Layer 5 of a small transformer language model trained on English Wikipedia (10 layers, counted from 0, width 64). Numbers have three digits each and are written without spaces.
In attention head 0, each number of a token's query is one row of weights dot the token's vector x plus its bias. The head spreads its attention over the tokens so far by the softmax of query dot key.

Query weights of the head. A number n stands for (n - 500) times 0.0017.
q0 (bias -0.067): 526446562560608475696564335650391658403404630414537311486865208452808851401257626189372656698762291298340410591538491353639674546649545232573532357711367461617574543454210708589325327435288472
q1 (bias -0.223): 500344765526475388533695284632495512730424456332650416543641335374654712473521452571248657747642569514390462510352527472472436507611357516542554390533504509605592540438490729625312444355504138
q2 (bias -0.466): 513335214549462086345477250616458444483450184517431744625531462411325241377622323730405388592463591498423330551359683582391524694739457847703599448452633640499778679425517426706456650799512482
q3 (bias 0.035): 715505785455521156777460486428597448313367420787526381558246349698453428460537423378422542659400528493518537600796393589321552519471664180796607579378618431444484458536571603641358482239424520
q4 (bias -0.165): 530392414572651419603393492532510572313509477181538412562447598461571385495475554410567494563466511510398441528552504733457344595435405508570417472559569476508673489330529535527616555620557467
q5 (bias -0.241): 309270226537301366334489453717473351571622353316565687392335408384630317272605444568650495625507613531526405641273596625404275649644248798736600463500774532526728454413749490555437731871530253
q6 (bias 0.035): 492346701530659552487513598500582609553495585445532652591360512638370181327523444526370533528565559579466452474453471550485352503664319555457551490339590362524475580450512529496508394434674431
q7 (bias 0.048): 657441293607551419497535349181126514535399371562763533511575610670382906480561580500604686405420416658316312343449663661417508424727745728592466297199489590304320534421510506736493334650532658
q8 (bias -0.054): 737428767504424521446479319545279437649426183544281490745616275364804897513483612583581386589609569589410556352496290502472788586612300428426419100431345382558366541436224761500911477511465575
q9 (bias 0.008): 323471442372609548651574275657251519365710362636399489713430531343565538570749381525351337532592633266546660546465545431389571297502793463470612614580467622700378723464524465523225650496485550
q10 (bias -0.035): 596379580495847487623460598462235459684214450544618663770493520656407555484398562574346492222389542503431410511491515412588484472434543636395414624323488554655525622564376280512404463681347581
q11 (bias -0.001): 507826416256680483491421559412637417667668531616415483648581599426634433384425433571458449293646324444638726459379370387691303516296341498753402711365327451526798387725421652397583434546551474
q12 (bias -0.080): 639585674499365357579631542472256692583282535701481465551232494652557477256710460458524497340494678676400341349620589237489657425421458731718444453653421688484372363559342550604391206503426891
q13 (bias -0.007): 556659264492579258519392588836388447468540619419364478413351492552592584438579587477594464521475740574495476256581346535363424667569674443517580434430643397312494435717538338547290395626430411
q14 (bias 0.005): 621397532504459307593473437642658439475411328273612633485574588616709400400463368442269537571471696253758613365635332439618338499556615574544538568503290564607407366272711503601450552468278494
q15 (bias -0.022): 559905500549425345420726516394402321529310302602593631512444557496559268495530449459537638817289560615715712491415316340743271420426237564559448596353355407473748517526855349353435723417551508
q16 (bias 0.014): 645500600567404404463740493459527482744422669577452594517517435416515595749387152482538519590602720305558463157575567602308663522547437747771445610261310550411422433742344573366386440440255141
q17 (bias -0.062): 866719568726475633408550368732361479425233457516326309608498344626247547312576585606037370442543523459447621536549499452590577272556525428574561589327435512431802505302371446554511605732744587
q18 (bias -0.020): 739294548630433594672446736280596688324245663549649604455327115541559539335502611573298513683596471798359567264565707832545399329696225359413291321614400715469333501505556551419721568312396564
q19 (bias -0.044): 614426351405584398511557328650347469529475460755456427913746465233424480379334727434246316347416605555638458594624433392384419506556348583593619724707611649688690541604316332555475634144608556
q20 (bias 0.005): 503610357445574484421732276523780336776371551408710480447410436499465510470636450273289429465387623621455509517416836448412489254703545719677471611517421410501497523501432377514501356443741319
q21 (bias 0.007): 312478248257576573463332409416528403728639587577539645530331370547610609429339580500474738835492508583396623382233666438384345362581340582579432637711666474496567488692585470376430636472365491
q22 (bias 0.016): 248604684762375784387568065508461488814590442474367870554450379407376336516517238449769468589578464341413307298307565510581681531486509528568409506555575534266844444531406373431708474690329492
q23 (bias 0.028): 761587252479637320375672308744442534310391458811616421584428439396535511466403683478502383444727556322347647754444738461538309415553583443413171525581526419495514656626603345540489528487449511
q24 (bias -0.018): 511509519404566537600813378356529386547572415378629714749696529687644373270666444552376439112505223544259354724505593570494754434492695459469515484415505573531668373536459466606386372371439369
q25 (bias 0.019): 536685282461339691474412611496320848326662748284410521611527588660405499572653613526441304426608262652570551595547615443412156256325489660567258336395389353476496438661559671379637702650508734
q26 (bias -0.031): 264736406647702605618709449348301531164354393493605605592520647312731699514261545512421491579134498712475816503595176780449511617420419522464327624335589359533231457586420551508342470716628517
q27 (bias 0.048): 391513428445230580196382480566572628560451573502678369673547467097611492531547629360720489616621455609505746424538271471423579389554483436485351386486623233618610442513349536509661424618628625
q28 (bias -0.021): 735412443450469573266589525535432322595487438638339262425533180586453589330371461388584652473528608685422532347689476734197529263688541573491507710286565705466588672628694534542239457742412448
q29 (bias -0.006): 714410574440443483719502727446463378717383491678396937467665439654376415283494562505436555273242505427652447695643527511341445308607324347404560407447518676599626298579588500406613422418689436
q30 (bias 0.023): 764393491386673557362389751393860684453494449600466453606664507487568202611402205404546459486385292494503546279562628283551591417466341657386564327702724523357653539757397496311632370543444526
q31 (bias -0.048): 933763394666447489599510479506499530334507429498325443549702304537554486662454578492048452554735440453388346147568543330433777759461203389550454526745689485598371584192645538389498369504553533

Each question shows a short text with each token's key, already scaled and adjusted for position as the last token sees it. A number n stands for (n - 500) times 0.006.

Then comes the last token's vector x. A number n stands for (n - 500) times 0.0089.

0 "ing": 533374425522427554791469511519483520470525527520507511474476503497518500487509509515532493556514
1 " m": 542346447510517523800456512537492471475475546507532507502473465497495488461499519520543495553529
2 "ult": 520322500502562438823475583508506512512474566506461514474445530486513518495493513564475467524496
3 "ip": 428336465510584510791457571556480486403506518528547501476483475522513544483512486503516524559500
4 "le": 389339460519513466793460500517499534466516514496507511485473507560532508477482478507529493551506
5 " school": 434344424539447461806444527516474522475486504522490509496505506517518503468516498515529505543520
6 " d": 561365436535469451820474566524507464443520515503491529495483471464505495497465519539490514536511
7 "istric": 603340448549496434839461564521506466462492511514490516470493514496520542470500490537504507557508
8 "ts": 563380399524529457801490524524489520464495497515491514473481493508529514490503508525524510568527
x: 578494533545597598598602610406414414488633799586372443544444549392577524476494444262604560282504504557493530457526383414537425422437530478533552519494553387435475389413583452584584607371536522
Which token does the last token look at most? 5 " school"

0 "ital": 550329462524408535808441525521498509451516501519510529448482514528540507474480514499551522543505
1 " Reg": 598343472547534517810450560530507481480516532545506529479516522506542517461488522502498556559490
2 "ion": 551367420521547525802475514533501509478526499519499523499479511515504518488494502513531498546508
3 " or": 441313436531560510813454526502509504480500522490502482461466496514506508499502487532509501541542
4 " Qu": 449353451503454444829462554511523482483515518518491540494516469492519491490459517547521516540504
5 "est": 458368478513399438762457562500495488467507533528524519453489510497501556492502507546512496570505
6 "ar": 537351459544405424818436534502491511460517507538499510479461501498538517465471510513533501499520
7 " II": 528371416556493460802484528530554475454517508507542505460490510502516506524513497502508494516499
8 "I": 538378419559532438806476497505536471500532495517510515467510515501524479508510484507512488509530
x: 504476347589592610535531552409441404567520771458457520483498529476590540492579553203603582379532479504469609491640528360475427473418598474463524490473579424473383395363656448494602686340500477
Which two tokens does the last token look at most, in order? 3 " or", 8 "I"

0 "C": 542397423553482569802450533520508458455528519528534508495521489484521483502489513490536518561482
1 "ur": 589337483537535494823432531522493485487530534551529553485518491460514513482437525546533503509496
2 "ric": 522319509543615469782418541512532460447479542523531498429453526532538552485481537504504494538471
3 "ul": 460379466521575480771454553509512500477551519480510520471490507502534520471442516511504490528479
4 "um": 430387438529523482785443541531515516467522513515504503482470499519524509469474504485536486566493
5 "==\n": 485343366541478504906473497523494531468510494484520515484501500460490477521511516537524506524453
6 "A": 528347417541453457849499513537529501469522505551489502473508491471504470535505490530502471542507
7 "ll": 590342441548484426847455529509488511501504522520549530512495511455520532547496525516528518490509
8 " public": 567346422503569399855461500503481549451499518518493507473492502536524518492503507551507528529513
x: 534397603457574618497640569365402476528518805636387471564497542542602575501441396220511611368503488510369570440529444452554499509444604478561581536402534329455442448424562517488564559390482488
Which token does the last token look at most, and with what share of its attention? 5 "==\n", with about 50%

0 " est": 578345483527452504808468583502486473443528507488487512480461483500502536477469478572512515547483
1 "ablished": 580362413506478545836450520523477512465530500492490513454470488491535487478539516529522495555486
2 " T": 491356451546559488827424547529488461446523511516509513492493503452511471489492530532513498566511
3 "V": 461369435519529495813441510524501472507509496521536502465486492494527477508549460524512529524499
4 "H": 466359417577502513786468505545506472473514518525546508477505492497523445514507490514533488524502
5 "S": 472371415556458493804466499538527505479508505560520470482502513479533486525517486502521514552520
6 " in": 560354434581435445839430522498486501470507513497521497462472522491492511529517537495485507536470
7 " November": 535399440583494424792479518520517511486507503525534537471479525486468495496515504489499526519474
8 " ": 495417434548520416805425523549544466507481487481518537503479495440543496528494489503538528559448
x: 525447545630581552470537558454419297549601583586427437525592501426569453594466475352593594522616453594395625516597419428643424267444482459434592455409620391390374381307637582539592633471513452
Which token does the last token look at most, and with what share of its attention? 1 "ablished", with about 30%

0 "sh": 543369480556448498731424552536523508478509519523531507436505508508486506463474529487548512531501
1 " Pre": 599339466540551506797438519512538460475532494556531506433545519534520539482484511488515509539490
2 "m": 514379471523579490749415556516468493505503512484540496541504479470488532483497522491518484546510
3 "ier": 462364443511569489791481539532509507460531462511507497452501486492563497473480529494533503538491
4 " Division": 412347430564508503806434542515498495443514504529484508491508507489525519470520496497540515565514
5 " s": 490373431563438466798463520548493501448493526533517504492533491503494506474458522512548531557511
6 "ides": 513365399499418498799480519500483522455505536538530529445499488486508527522506478491511497579517
7 " Ne": 586362438522532435825455553527506475488528521513538527448505483485503509488450526501516493530487
8 "ath": 537395433565554430793460536530508512472528525495550506457456504453500528520453481517546482530501
x: 560555570671610632569561446374369416553637727566448436548614475506580468543440419392530578311557453507446543398582409464573491403512558491400516488494605462383399404353489329491670560378565555
Which token does the last token look at most? 6 "ides"

0 "2": 506419436543480521779457481496509485522524491483518548477525520492479486521527511515531532570505
1 "0": 545379468538504495790433486497516478495507521484491539473504541493489513527527496512521523563491
2 "2": 513396454543522489779474483502526477489514508487521574456517509508499505517535534508511520564482
3 "1": 498406429554530505800455481522524479502545497485506508473509517517478496523516524528528507554500
4 ",": 460351413559500497843437500495521534470503524478518500479506500473486501523511524511517515542491
5 " H": 504352445555452440815473526527498459472499516532530516498498502495505458508472505529524493539486
6 "og": 532352446524468432852497556543520471472516531525559527480532493445513500494501553513505501470492
7 "n": 562365448557493422826445517536509506463529518497505508522453503474568510537462553527528509499527
8 "on": 564375439527537419799482529526540519490538500516496514473507504480532513489457546491530510515514
x: 544587528493623578485520561358436455628578760535429449534490534426605544584486448235533518311474444437480542457528518425521539366386603468461612494538504373423449443375644409497632713410575540
Which token does the last token look at most? 4 ","

0 "ing": 533374425522427554791469511519483520470525527520507511474476503497518500487509509515532493556514
1 " W": 553350470553552509784436495516476478471484528521486498483509486513522479497462520535513530543514
2 "ales": 547346446533561514799465536497532502465515503534507514450507533501532519514503482497531493542499
3 " along": 449304431564558509843451502547498492415544520493547522474470480484495504513513504506502502534496
4 "side": 411341423525525501793459483516476511455507524511515531443488495510499498510518513517515515551492
5 " J": 491392441559463456761469556521522482497515521507504517465488484467535449490498477523498511535495
6 "on": 546327482534443386826452548515517504503517494539501535510510499453494506508441535458498493474487
7 "n": 567360473557505380799469535549546488448513534494494522532472528473560500520458533497531499475529
8 "y": 543407449543557419759458536505516499494493508531492495478499497466539495479473519494535486527503
x: 514632537531652626535504525404458426624562804535438433578436523392520529598510539291451531368520550507458577438571440469529516339445546461464523481469553407409410350348621322539634658430538523
Which token does the last token look at most? 4 "side"

0 " L": 569328482541485504814455537504502468473494534519515504482509548498524502489479504548513517523503
1 "ig": 584355466524536531810467569498505491464493540539549544448516474479507504472518505523518500528483
2 "ue": 537368449517570495781447518530516530468549494523520515458500498512536483502490490509549496553487
3 " ": 473393433556501487786431539537510471509493497469509520503504483462539494497477498497542530558475
4 "1": 489374425534501492777461511518493467493540506450516507484532527486497496533496498478516534545479
5 " as": 466323407533433489839467487486491499459501524518541498435472518476493515522533544523484522531461
6 " ch": 557320471532436391829442495516473431432506527518537539477522482487491486471510517542534528512482
7 "amp": 561394456539498405769418543522469490467501548542538537492468494479502513466471505485494518566492
8 "ions": 560378413528548446796494524527502509459498489538496512472475506509502514485518493521534499566520
x: 559472583584594587581581611467423425533609814574416425512441539423564538515498503282635532307511532555459556463554415400496414385422543490535562544485533338381422365436603416531564639368480519
Which token does the last token look at most? 5 " as"

0 " first": 525373423530439556804453500531481491476535516514511507471484457486516490499535484508524526557477
1 " Pro": 610318477527567506866432533497524462486513486523511520441520511508490553476499497532520500532489
2 " T": 502368446552567500802434553523493459453527494520498509498488498469516482479500528532505494591519
3 "our": 438337467542602483791418528510470506507506492546491515485482504502525517487494486493537525548523
4 " title": 419350424533504470830437515512490519449510493521508511467484484493529488467525486521528517538461
5 ".": 492348392542469491857454492502505499468499502492510479486506514455509483517507527545535523544472
6 " He": 539312419519439452883464499549511514488493507527498528505550478497533490507487529533507515512514
7 " fin": 599326428516503413893470469549471499434503538523512531470500509496527508490505512526512515520495
8 "ished": 560354405515555432855472489507468512469508515500503503450474500468524499476538516533502494549505
x: 575408556552531650495730576442485438532615712645390473479470484401628517515518442344501653368505490604464602428595317406573413392476594387502551542450512385454472402425556426420575526358543503
Which token does the last token look at most, and with what share of its attention? 5 ".", with about 40%

0 " T": 561366455554476518784413551512492459450526513534502498492503509464505479476492522519518501581523
1 "ro": 573337456511528513832392550514490443506507534529543477488530514497518515516487505537537489529511
2 "ph": 522360460561553506768444540494517476442537511489538487469487474495509521502447561506557537527527
3 "y": 476389437546559502739442548520504505505500517529502493472499486485533488471488529506560487527512
4 " |": 425325402554496494905477496507507521480512500515506523463499521497504474507512514499536522544473
5 " ": 491367434536472438872440521539498486490480487500491538490481516453521482519500499500533544541454
6 "2": 502378438520482427837475499506488494475526518492510565470498544467481467543522481477512555529474
7 "0": 545374473525500376834441498484518476464491531496482542466492552482488516525518473502522530536490
8 "2": 519383453534528386825493492509533475464510504499520576441511505486501519517528525505507529548470
x: 535542420551517592545532498487371500521623686610512501589465524468592541618461357268522497397532442505432620477661412404527381364488461405452629473599559370432327430363696510496599734433591379
Which two tokens does the last token look at most, in order? 4 " |", 0 " T"

0 "5": 518398450536463530789468475501522480517507513485518537454509522515465502505513517503534540565512
1 "th": 578370444535487515784428490535509492482521506543528487481504507511472502482508522516576515552499
2 ".": 499378397545522534842464495499503504479499493494509482482508510465492485524501531552533521546473
3 " On": 433324427536570520844437496513470501459515494502519514488507514493485511512496528528500506553499
4 " ": 470372457553478448819433522537521477508468493476490537485473486462526496513477514480542519543466
5 "1": 502362454547476445797449511525524473487520502441505524478505507481471492543479518465523529521468
6 "2": 525375460542471419808471489500523493497509510471494557473488515485475493540493487490537522533524
7 " October": 551386449583495414809470501528507501498499494516527525459488518497467521480503507501505540523495
8 " ": 497423447545522409783424527549541454511472479494512545509480481461529514520492494517536533574474
x: 528439544668565568475528589475432297548615577563444451541552514434600402583419463302575564504611470593384625481556440449630449322430457477443590465419626405404377386308686570570599650470484418
Which two tokens does the last token look at most, in order? 2 ".", 3 " On"

0 " the": 546309454525435518828436526508507542490519485532471511484503500473495489471531514518525527544459
1 " s": 548372442555524501792474540568491521450490524544513522513517505488499496484458507511539531549490
2 "ummer": 517328466564555472818454536513451498429479478552510529449456521522510496470505496491513542507472
3 " ": 481384445548502472796434536546518467504462497480530560502494502459532492498494507480534515557454
4 "2": 494380449540509461781470495513509482481512518488541580479510525473491489527528509470512537535466
5 "0": 474375492535462402778432493489534475467489527490480554479495552497490522511525480496521514541489
6 "0": 517377467517462417796465490512548480455511503476520546468513512515455535527529546491529516555482
7 "7": 525408416557486463798499490517539493469543506485498520460480492509466500509516537501537516531488
8 ",": 529357397553524443842451502500521537465507532476521502477502497480491501519508519505512512546505
x: 466462477647576568544661593451418354562569798466437465532412503467591522551553397281517640314469492539432542475576460438578403353516517521527507414479658370438446389388576522515597580475532535
Which token does the last token look at most? 8 ","

0 " of": 556329454570445545824450525500502520479516524504507489472471505514505506506505558514525519542500
1 " them": 543383436507512496766459524489496470470510498499497505470495496512507508499506522536490515543513
2 " in": 509339464591595491809431533493484506471501518506523505453480510505487526516506542496500497531477
3 " L": 436328478540519447834473541510503474462482543509513510476486552501516505489485505553500511511482
4 "ig": 411356463524475480804466567492504487466499536541543552442505478480504502476516501517514495523482
5 "ue": 456376462528426437768448528518517525463545500521524532457493517530525492500493492493548491547478
6 " ": 528401434560493450781440549538508469517479495468504533497494485465540502497481506493539519552468
7 "1": 509381435541500440767471522523499462491539504445514527483522532486482509538498497464507533530472
8 ",": 511357436568536405821453504495537525461495547462527512477510512475491521521506497499491518546492
x: 457483500598551550601634574462422344632596750497473432506436540496638538576536412309498624359430484530386538471563464400581399332570464480505539430473685390416377371353613545496576631500530521
Which token does the last token look at most? 1 " them"

0 "s": 521399418521445568804493524521509525485501540540519518491492508494498509509470536511524497567542
1 " Gr": 554341476558533486786451536511503465507490537555511544471514499532514473498452505549529518526506
2 "and": 543336464555579476834451578513513482490531497521526507461489513460514510484477550483548527502490
3 " P": 442362444529518490809442561507497462440505503496526517492509482497502481491484511544532505550512
4 "ri": 450352458533464458817420569527518475454524515514525525488501470528484527513484542540500494512457
5 "x": 460362458537426463785461538497519486456501495525518513437480501482526547516484522511537529551505
6 " |": 531332390551438465895479497509509518484519497510509522467501518495505476508506510502538518549476
7 " ": 526386425536505418861441522542500488490484488497494538489484517452522481518496498501530538543459
8 "2": 513399430518506407829476500506488496477528515491510563472498544465478468543518480478510555529477
x: 514556446523542587554591516453343489590620598609546485518454506426568629605489399304619547397603426463432592447715408426576347327427505433445552468560577387347355403388713535446620640420540459
Which token does the last token look at most, and with what share of its attention? 6 " |", with about 50%

0 "vious": 534344437518426534821429490530502525462538505526495508487484481495508491481518511504535529564503
1 " season": 569385419539480540804447504517483534464503508523501510480496495502504481486525485489531519560521
2 " third": 549351426531558527803442507536472482465513507516523502481497464487495512477540489505540509549498
3 " in": 437355438588545490825428521484469499479498519508514496469471511490493513512508520503473497550490
4 " the": 420318457548498432834430516483518517488502489539476533480502511496468498468554512516519517537449
5 " L": 510346461538438415842470533519494479457484539510500510490478551495523494477481498546492520522482
6 "u": 554359470516423408831469549500516507462525527542540559461523485519507508541451549508534491490455
7 "x": 586369480543509408781471555478536477439496523534542532447469520492516543531483530500515542545522
8 "emb": 531433469561571441713435570527510488405529498480511480485485492514515519493470539464515526552478
x: 579480590631732618528401518344364395578572705496524491514488424491580554670462384355566659434390491514535581532517434369545482375345424444454540474414597488373381449501605497556535618418538483
Which token does the last token look at most? 4 " the"

0 "0": 514415443525470527774443480498511480492522502480512520470516517510464506531520526506533529566515
1 "2": 523414434541495520778467490500524478498526502488523551462524506505487491514524519510531518565509
2 "2": 518418426545518516778455483500521482512531496486521534466523512501485485521521512513537521562507
3 " |\n": 471380391558519525889476491504483508485496489484517490474516483485483487519497499550513474520485
4 "|": 435297399539499486949472489516488511501517507508491506483502504488513466513515497515532506532469
5 " N": 501352424529447470860466514508518477474504532514481525511498478480514460503485502546491526501510
6 "ord": 527348437534440437836468559535511534436513521492540519500443502459529481528509532535501498493479
7 "ic": 594341467536496390829470531519525520460497514569495494478472506523550520512497517536538529514487
8 " D": 505371424552567433844486558541525476457516528528500535499487498477509481503476510522492515531520
x: 483608568604589577624570422408415400537575664525471416526579556479580563560518497084556629403522474530422549475637433444534465273419538454481574511473472444318470486519602523543587615389428449
Which token does the last token look at most? 7 "ic"

0 " ": 526377450546500509796437545512498456489488499493495522503514503467523502505492499506528541564484
1 "2": 510412432522490515761466498485478481501525496477514547485527532481477484531534502497513535570499
2 "0": 519372473533547478772436485480512479486491529489477529464505545500494519529529488510515512560500
3 "1": 490380453540525490775479494531546479481517487465518526444527497514496520530514542515509513570474
4 "6": 469413418551514502787477483511529493492542508486506505447497499502466492517513520510545513546494
5 " and": 473325431543449478814447501514516510478495513491526487469497501499506499513552517531502534525506
6 " so": 554340457508457413826456524510483493450486476492550467446485474497463510549489541557531519500466
7 "on": 569348430519462442782450493505508541484534515515500511497524469453517500520490516474520521534515
8 " after": 544352411537543427812463508522483506494516520516501487451468507492499514518536532501482520561489
x: 478320564581506618586625573457513417561571771546465509547443461361592570464456385304521720354558508472410467482600461409541400374426569450533543492523579350442474458445597463586591571427582443
Which token does the last token look at most, and with what share of its attention? 6 " so", with about 30%

0 " ": 526377450546500509796437545512498456489488499493495522503514503467523502505492499506528541564484
1 "1": 511391433523487520774461505506479464495534479463509512489534541494479490537515509490508538559491
2 " game": 537367424524565517802448499486474515459495497528512504470493482508497499485535497514539518554500
3 " as": 458335402533560540843465475485494506453501515506535506445475508479489501523540531522487511521466
4 " man": 409295481553484420828418511511489475440494572550514555494482503497472535455508469499494525502508
5 "ag": 473374449535447444863507548520498518477450509529487536492478462487524504419489530516496489501508
6 "er": 523337436522404446802479480518489494471490490540499531469493513505529513460513518540535485519515
7 " was": 550334376470484468871478519510501509490513521476513482463490467480507504525517496504473518538489
8 " a": 559356432514577374872480475513488535463502490567473503442477461490466484513502472506496496541464
x: 498397535540521515525670426514411484513472788609463401603500453449561613590451449283528706362610527556515589407567431455531419485374597582398521533523515386446388382397603496479559506509512324
Which token does the last token look at most, and with what share of its attention? 7 " was", with about 50%

0 " public": 555331447500420550834459518507486543451497521505496506469490491538537523481501503545510520549511
1 " school": 594336435534483532817442524521482529463482505519490510499503510517534502475525503515529500543510
2 "s": 558357423517560545817498524526512531464496530537523521485494506506520515499501533504532505561535
3 ",": 475313423539547516866453508502518546464488538481517499478497493485515506515511526499513510551506
4 " and": 436305433534499489839455511513507517476489515503522480477487501503519495511552522527508523526511
5 " sp": 504340458507436444793469545553525457432477532513506452511504476502488533488521499576524486552504
6 "re": 545363456495408457769444513524503497503471582555521553469531551557526531510485504489471491569522
7 "ad": 578419461537488453733459560527512535520515500520520539457495464472486519481477541483538473504546
8 "ing": 568367416515545435788480507527488524453524526518519510478479497503520506497513509519533497552514
x: 557434623550573574583647585373428453560604756623402469543440507482557481530458508307513596275519483590430616424529420387575395426436554478474508507471530396453451394421603443514603591344564536
Which token does the last token look at most, and with what share of its attention? 4 " and", with about 50%

0 "ase": 538388427530439563790436523518512531482515503510518506464495505527502503485514499524539513551522
1 " of": 577335439566517538825442517505502520486522530494505484477474507518505506500499543526529515547503
2 " al": 486344474540582492768480520516528494447502544487548469440499554495454532509490533561495486480453
3 "m": 469361495508529442762455560520511498490481538481531539533445482478473527509507506515503483524523
4 "ost": 405383438516509524731434531505503469474532555495518513442493474476541540512496508477509543569502
5 " all": 452313436517427458838447521517467504459520506502513505470474476481507522523512520538525548525491
6 " high": 529354439508418438778451548537481528455516501525513477465501477515502519496508477512528500556491
7 " school": 573355419540462428812450528514480521475487501521500515498498505524515506481517495518528509543516
8 "s": 562367408524532458801501533518507524472492532536532521482492494509510522501491533507526505566539
x: 536485585587607569564643578398415442498637739530398427578488536420558518502507484261605548251536490525501550421500468378524409376415531458538582485465563350461484411469623421579600632389520522
Which token does the last token look at most, and with what share of its attention? 5 " all", with about 40%

0 " ": 526377450546500509796437545512498456489488499493495522503514503467523502505492499506528541564484
1 "2": 510412432522490515761466498485478481501525496477514547485527532481477484531534502497513535570499
2 " season": 551389424542551522797439499508477518472507500524503511480508488505486489489529491497531525561522
3 ".": 473372398549517527848459468498501490474507501491509483493512517465481497525507514548525525548487
4 " On": 409318426531481497847434490504472489456509488512521530494514508493481511503505529528486504557503
5 " his": 452347437535440416826437495475477534496497470556479506484485482489490469501524511518508512527468
6 " deb": 566326448524427413866495530521506477467503571512494525491465494521492521477500476528484467537468
7 "ut": 565366422526470429831446527499465491467509487502521533484525491481522512453508521523524494532503
8 " e": 517367457529569377827448520522489474466492530505483471485490518509531508528478513530489490540481
x: 375449491500597595558539391426460543498538786454507453617535538492530557484405394112476612503595445507426601383599403517547435395405551499447522505500601424369501388432616463673577580582564514
Which token does the last token look at most? 8 " e"

0 ".": 522393399542490564846472483499510511471499483494515496490517514462480482530519522554537516547477
1 " T": 540351447544531521826448529527501465443506512523520519497504492459513474507503549553517484557527
2 "V": 503369446533548503796435507522501460505507490528542496465484493492535474520547474526520534506500
3 "H": 477353435580532513785460511543509463466511510533546498476506495499527450516506495519535490521503
4 "S": 445370436557498490789455510531526498482502501568517463482509518478534486526513488506527522556521
5 " has": 457333384512474501869488490522477527514515562498502507512507495475510482519510492516490520556505
6 " since": 520340415561466457855457507520470503484491524477518505473462499499480510528525524548480535531477
7 " moved": 563350402509481439855478510527493500480522481514502512453464482487504527526512543517488507556487
8 " to": 551348418535559409850434513511502510500552484495513517463487489492488496517523542520490513549506
x: 469343583546494639488693508450494372471580740555502536496408512446552521573470409253481683340557457478440540492641424436545447358396544512463609475555578376475445460412557476624589584434605456
Which token does the last token look at most? 6 " since"

0 "e": 543394447519450538778466521511494510508521486493533520462525491511513509510467525518542488547494
1 " (": 518385382531512545893452495510502536466490513494525557490514493475479478515470496512495515564484
2 "born": 541308435562557516884477500538488519430485482526509553481454514513517472505538544508475549516472
3 " ": 480371458533515449851455508552520485485466456478509559498515505462541486519501534512551505526473
4 "7": 478373466524490448809493484529505497460502489457511540473498525496467486541511526492528545501472
5 " March": 475387452575474426814488514524510516466506512519523545468490542494470496487511511525504519511493
6 " ": 520416477531489393787426514559539461510460457502525565526505505464538500526514505531547526551469
7 "1": 520396484523488383759439501545522439474533468479536540488533552500496510543520532487524551527455
8 "9": 524422499524541352788440484512556475499501479484522541474526552494504511528529491533550529504474
x: 516510546597529638455393610494411361501601704606520579463518572512578566501411469359537501450489386407476604415582455441644424338492519376586574385442607510465313396290645536450605706516552364
Which token does the last token look at most? 2 "born"

0 "ablished": 527360416512426559847457521526482508463523500496497515454467493489533481483541516526521494551482
1 " T": 546349458547541500829425547529491462446523512517511513494493505451510471491491530531513497563511
2 "V": 499368443526546503809443514519507472504508497525540505466485497494527475511548461519513529520499
3 "H": 480358422580531526789468504544508471471514517524546510478506493497523445515507490514534487523502
4 "S": 446366422560500502809466496536529504476510503559521472480502517482532485525518488502524513548518
5 " in": 478347437581415461842432522498487502468508511498523498464472521489491509530517538495486506534471
6 " November": 513391442581467434797480517520517512486508502524533538471479526484466495498516504490499527519474
7 " ": 515409438548515423807426521550545465507481485480519538505479497441543496528495489504538529558446
8 "2": 508411445534503407783463483517518478482528515479539565478511536462499490556532498466520554524457
x: 521496528572600562465548576472375453593603585569568532560527495438600631575458385390589542443603398420448594516635451344636318259470489388486546436505574368450303387362665571473605641431573403
Which token does the last token look at most, and with what share of its attention? 0 "ablished", with about 30%

0 " on": 573373431556445559797414505480469517466506496488486489459483503497483501498495529485487520571489
1 " ": 515383443547525509815438520529508469494464491465484527484479482450519501521476510486531517553460
2 "2": 493384444531515501785475496487508485471521511449508563467509506469465483565508503452512528532478
3 "2": 474379458537519481792483487491518494479516510457487555466495517477469491549497492490520515540522
4 " January": 458382457587494450796483521535507494512500498523533535456493517506469517481510493501499515525488
5 ".\n\n": 494342371547473507899458507511499513477497499494520503473494498471487488518507520537526504534461
6 "===": 512352372526467463948471456499500491470520488509478551475480496468522500529484518550511517534468
7 "M": 530344426526518419863462521532537472462478528521523533527455486485503464494537509538522510527493
8 "et": 528395488555577369792448567546498488480532499504496471478461540499486508507487561555496488490516
x: 503443640490669676624558451368535446450588726497547508487521510460591620602527387330554529509487565449361592489608409350533537346484552549445585416495520503294332325458473364545618602418476497
Which token does the last token look at most? 7 "M"

0 "ag": 527396444531460521809462566519508517490506507518514514477499495492537490438485524507534514531493
1 "ler": 563367428555488531822475521522509513478528501511510522482480504499555498489483513528530500509504
2 ",": 523319433551548523860451496506529542450489529482522510463507505474516489522511524499517504530500
3 " and": 463311435541551506839446506511501516475495511494524482471489508493515486511548523529513523517501
4 " Sup": 408320448528459472852439534532526457440514491558522511473505480475485536495497516525522510547484
5 "er": 464335467553397447788488509504481461470509500543526543483495502484550537489465562501493486508483
6 "int": 540404463535447433737453580559508538478541513517506523508479470463502520485482477519516521566489
7 "end": 553389433536480445767465547556503502448545526502506513481475450452537488488490509538521473529497
8 "ent": 554383425526547435772473515502516502450524517525486550479471479500528486493494498491521512530529
x: 596458584555570628559566614349465369573573724544380464544458546454569530603490459211576529347491545494492579521582388388519448383424569549486491576471572370433357472410651438507566613358490524
Which token does the last token look at most, and with what share of its attention? 4 " Sup", with about 50%

0 "uring": 546357435532425572828453525527509496471535522500506503440470520503537523517525521496516501553495
1 " the": 587308457534508501828424519502508533496519494526471516475505501487487502470534524528524523543451
2 " s": 505370442556557490797473537572492518449489528542513522511519508491503501481460511517538530550489
3 "ummer": 461329463563547459821450533510457497432480481549506530448457521525508499471509501492509541506472
4 " ": 480385447553484463796431534549519465501460499478532553498494500459533502497492512484533514558451
5 "2": 489380447543497449781471494514510481480510525489540579477507526471491495524529512469509537534466
6 "0": 519382490536458388780430493491535473467489527489483554478494550492491525509523481495522515542489
7 "0": 542383465517495404796463490513546479455511506475521544466512512509455538525527547490528517554483
8 "7": 524410415559514452798501489516540493469542511483498524457476493509463504507515536499532516531486
x: 465477449683566605512542606379494468573586786563485517541480516451641500567529369277594538389440459550458588517560438415558364370428497459522514468572491360452392404397652454410679649387531456
Which token does the last token look at most? 3 "ummer"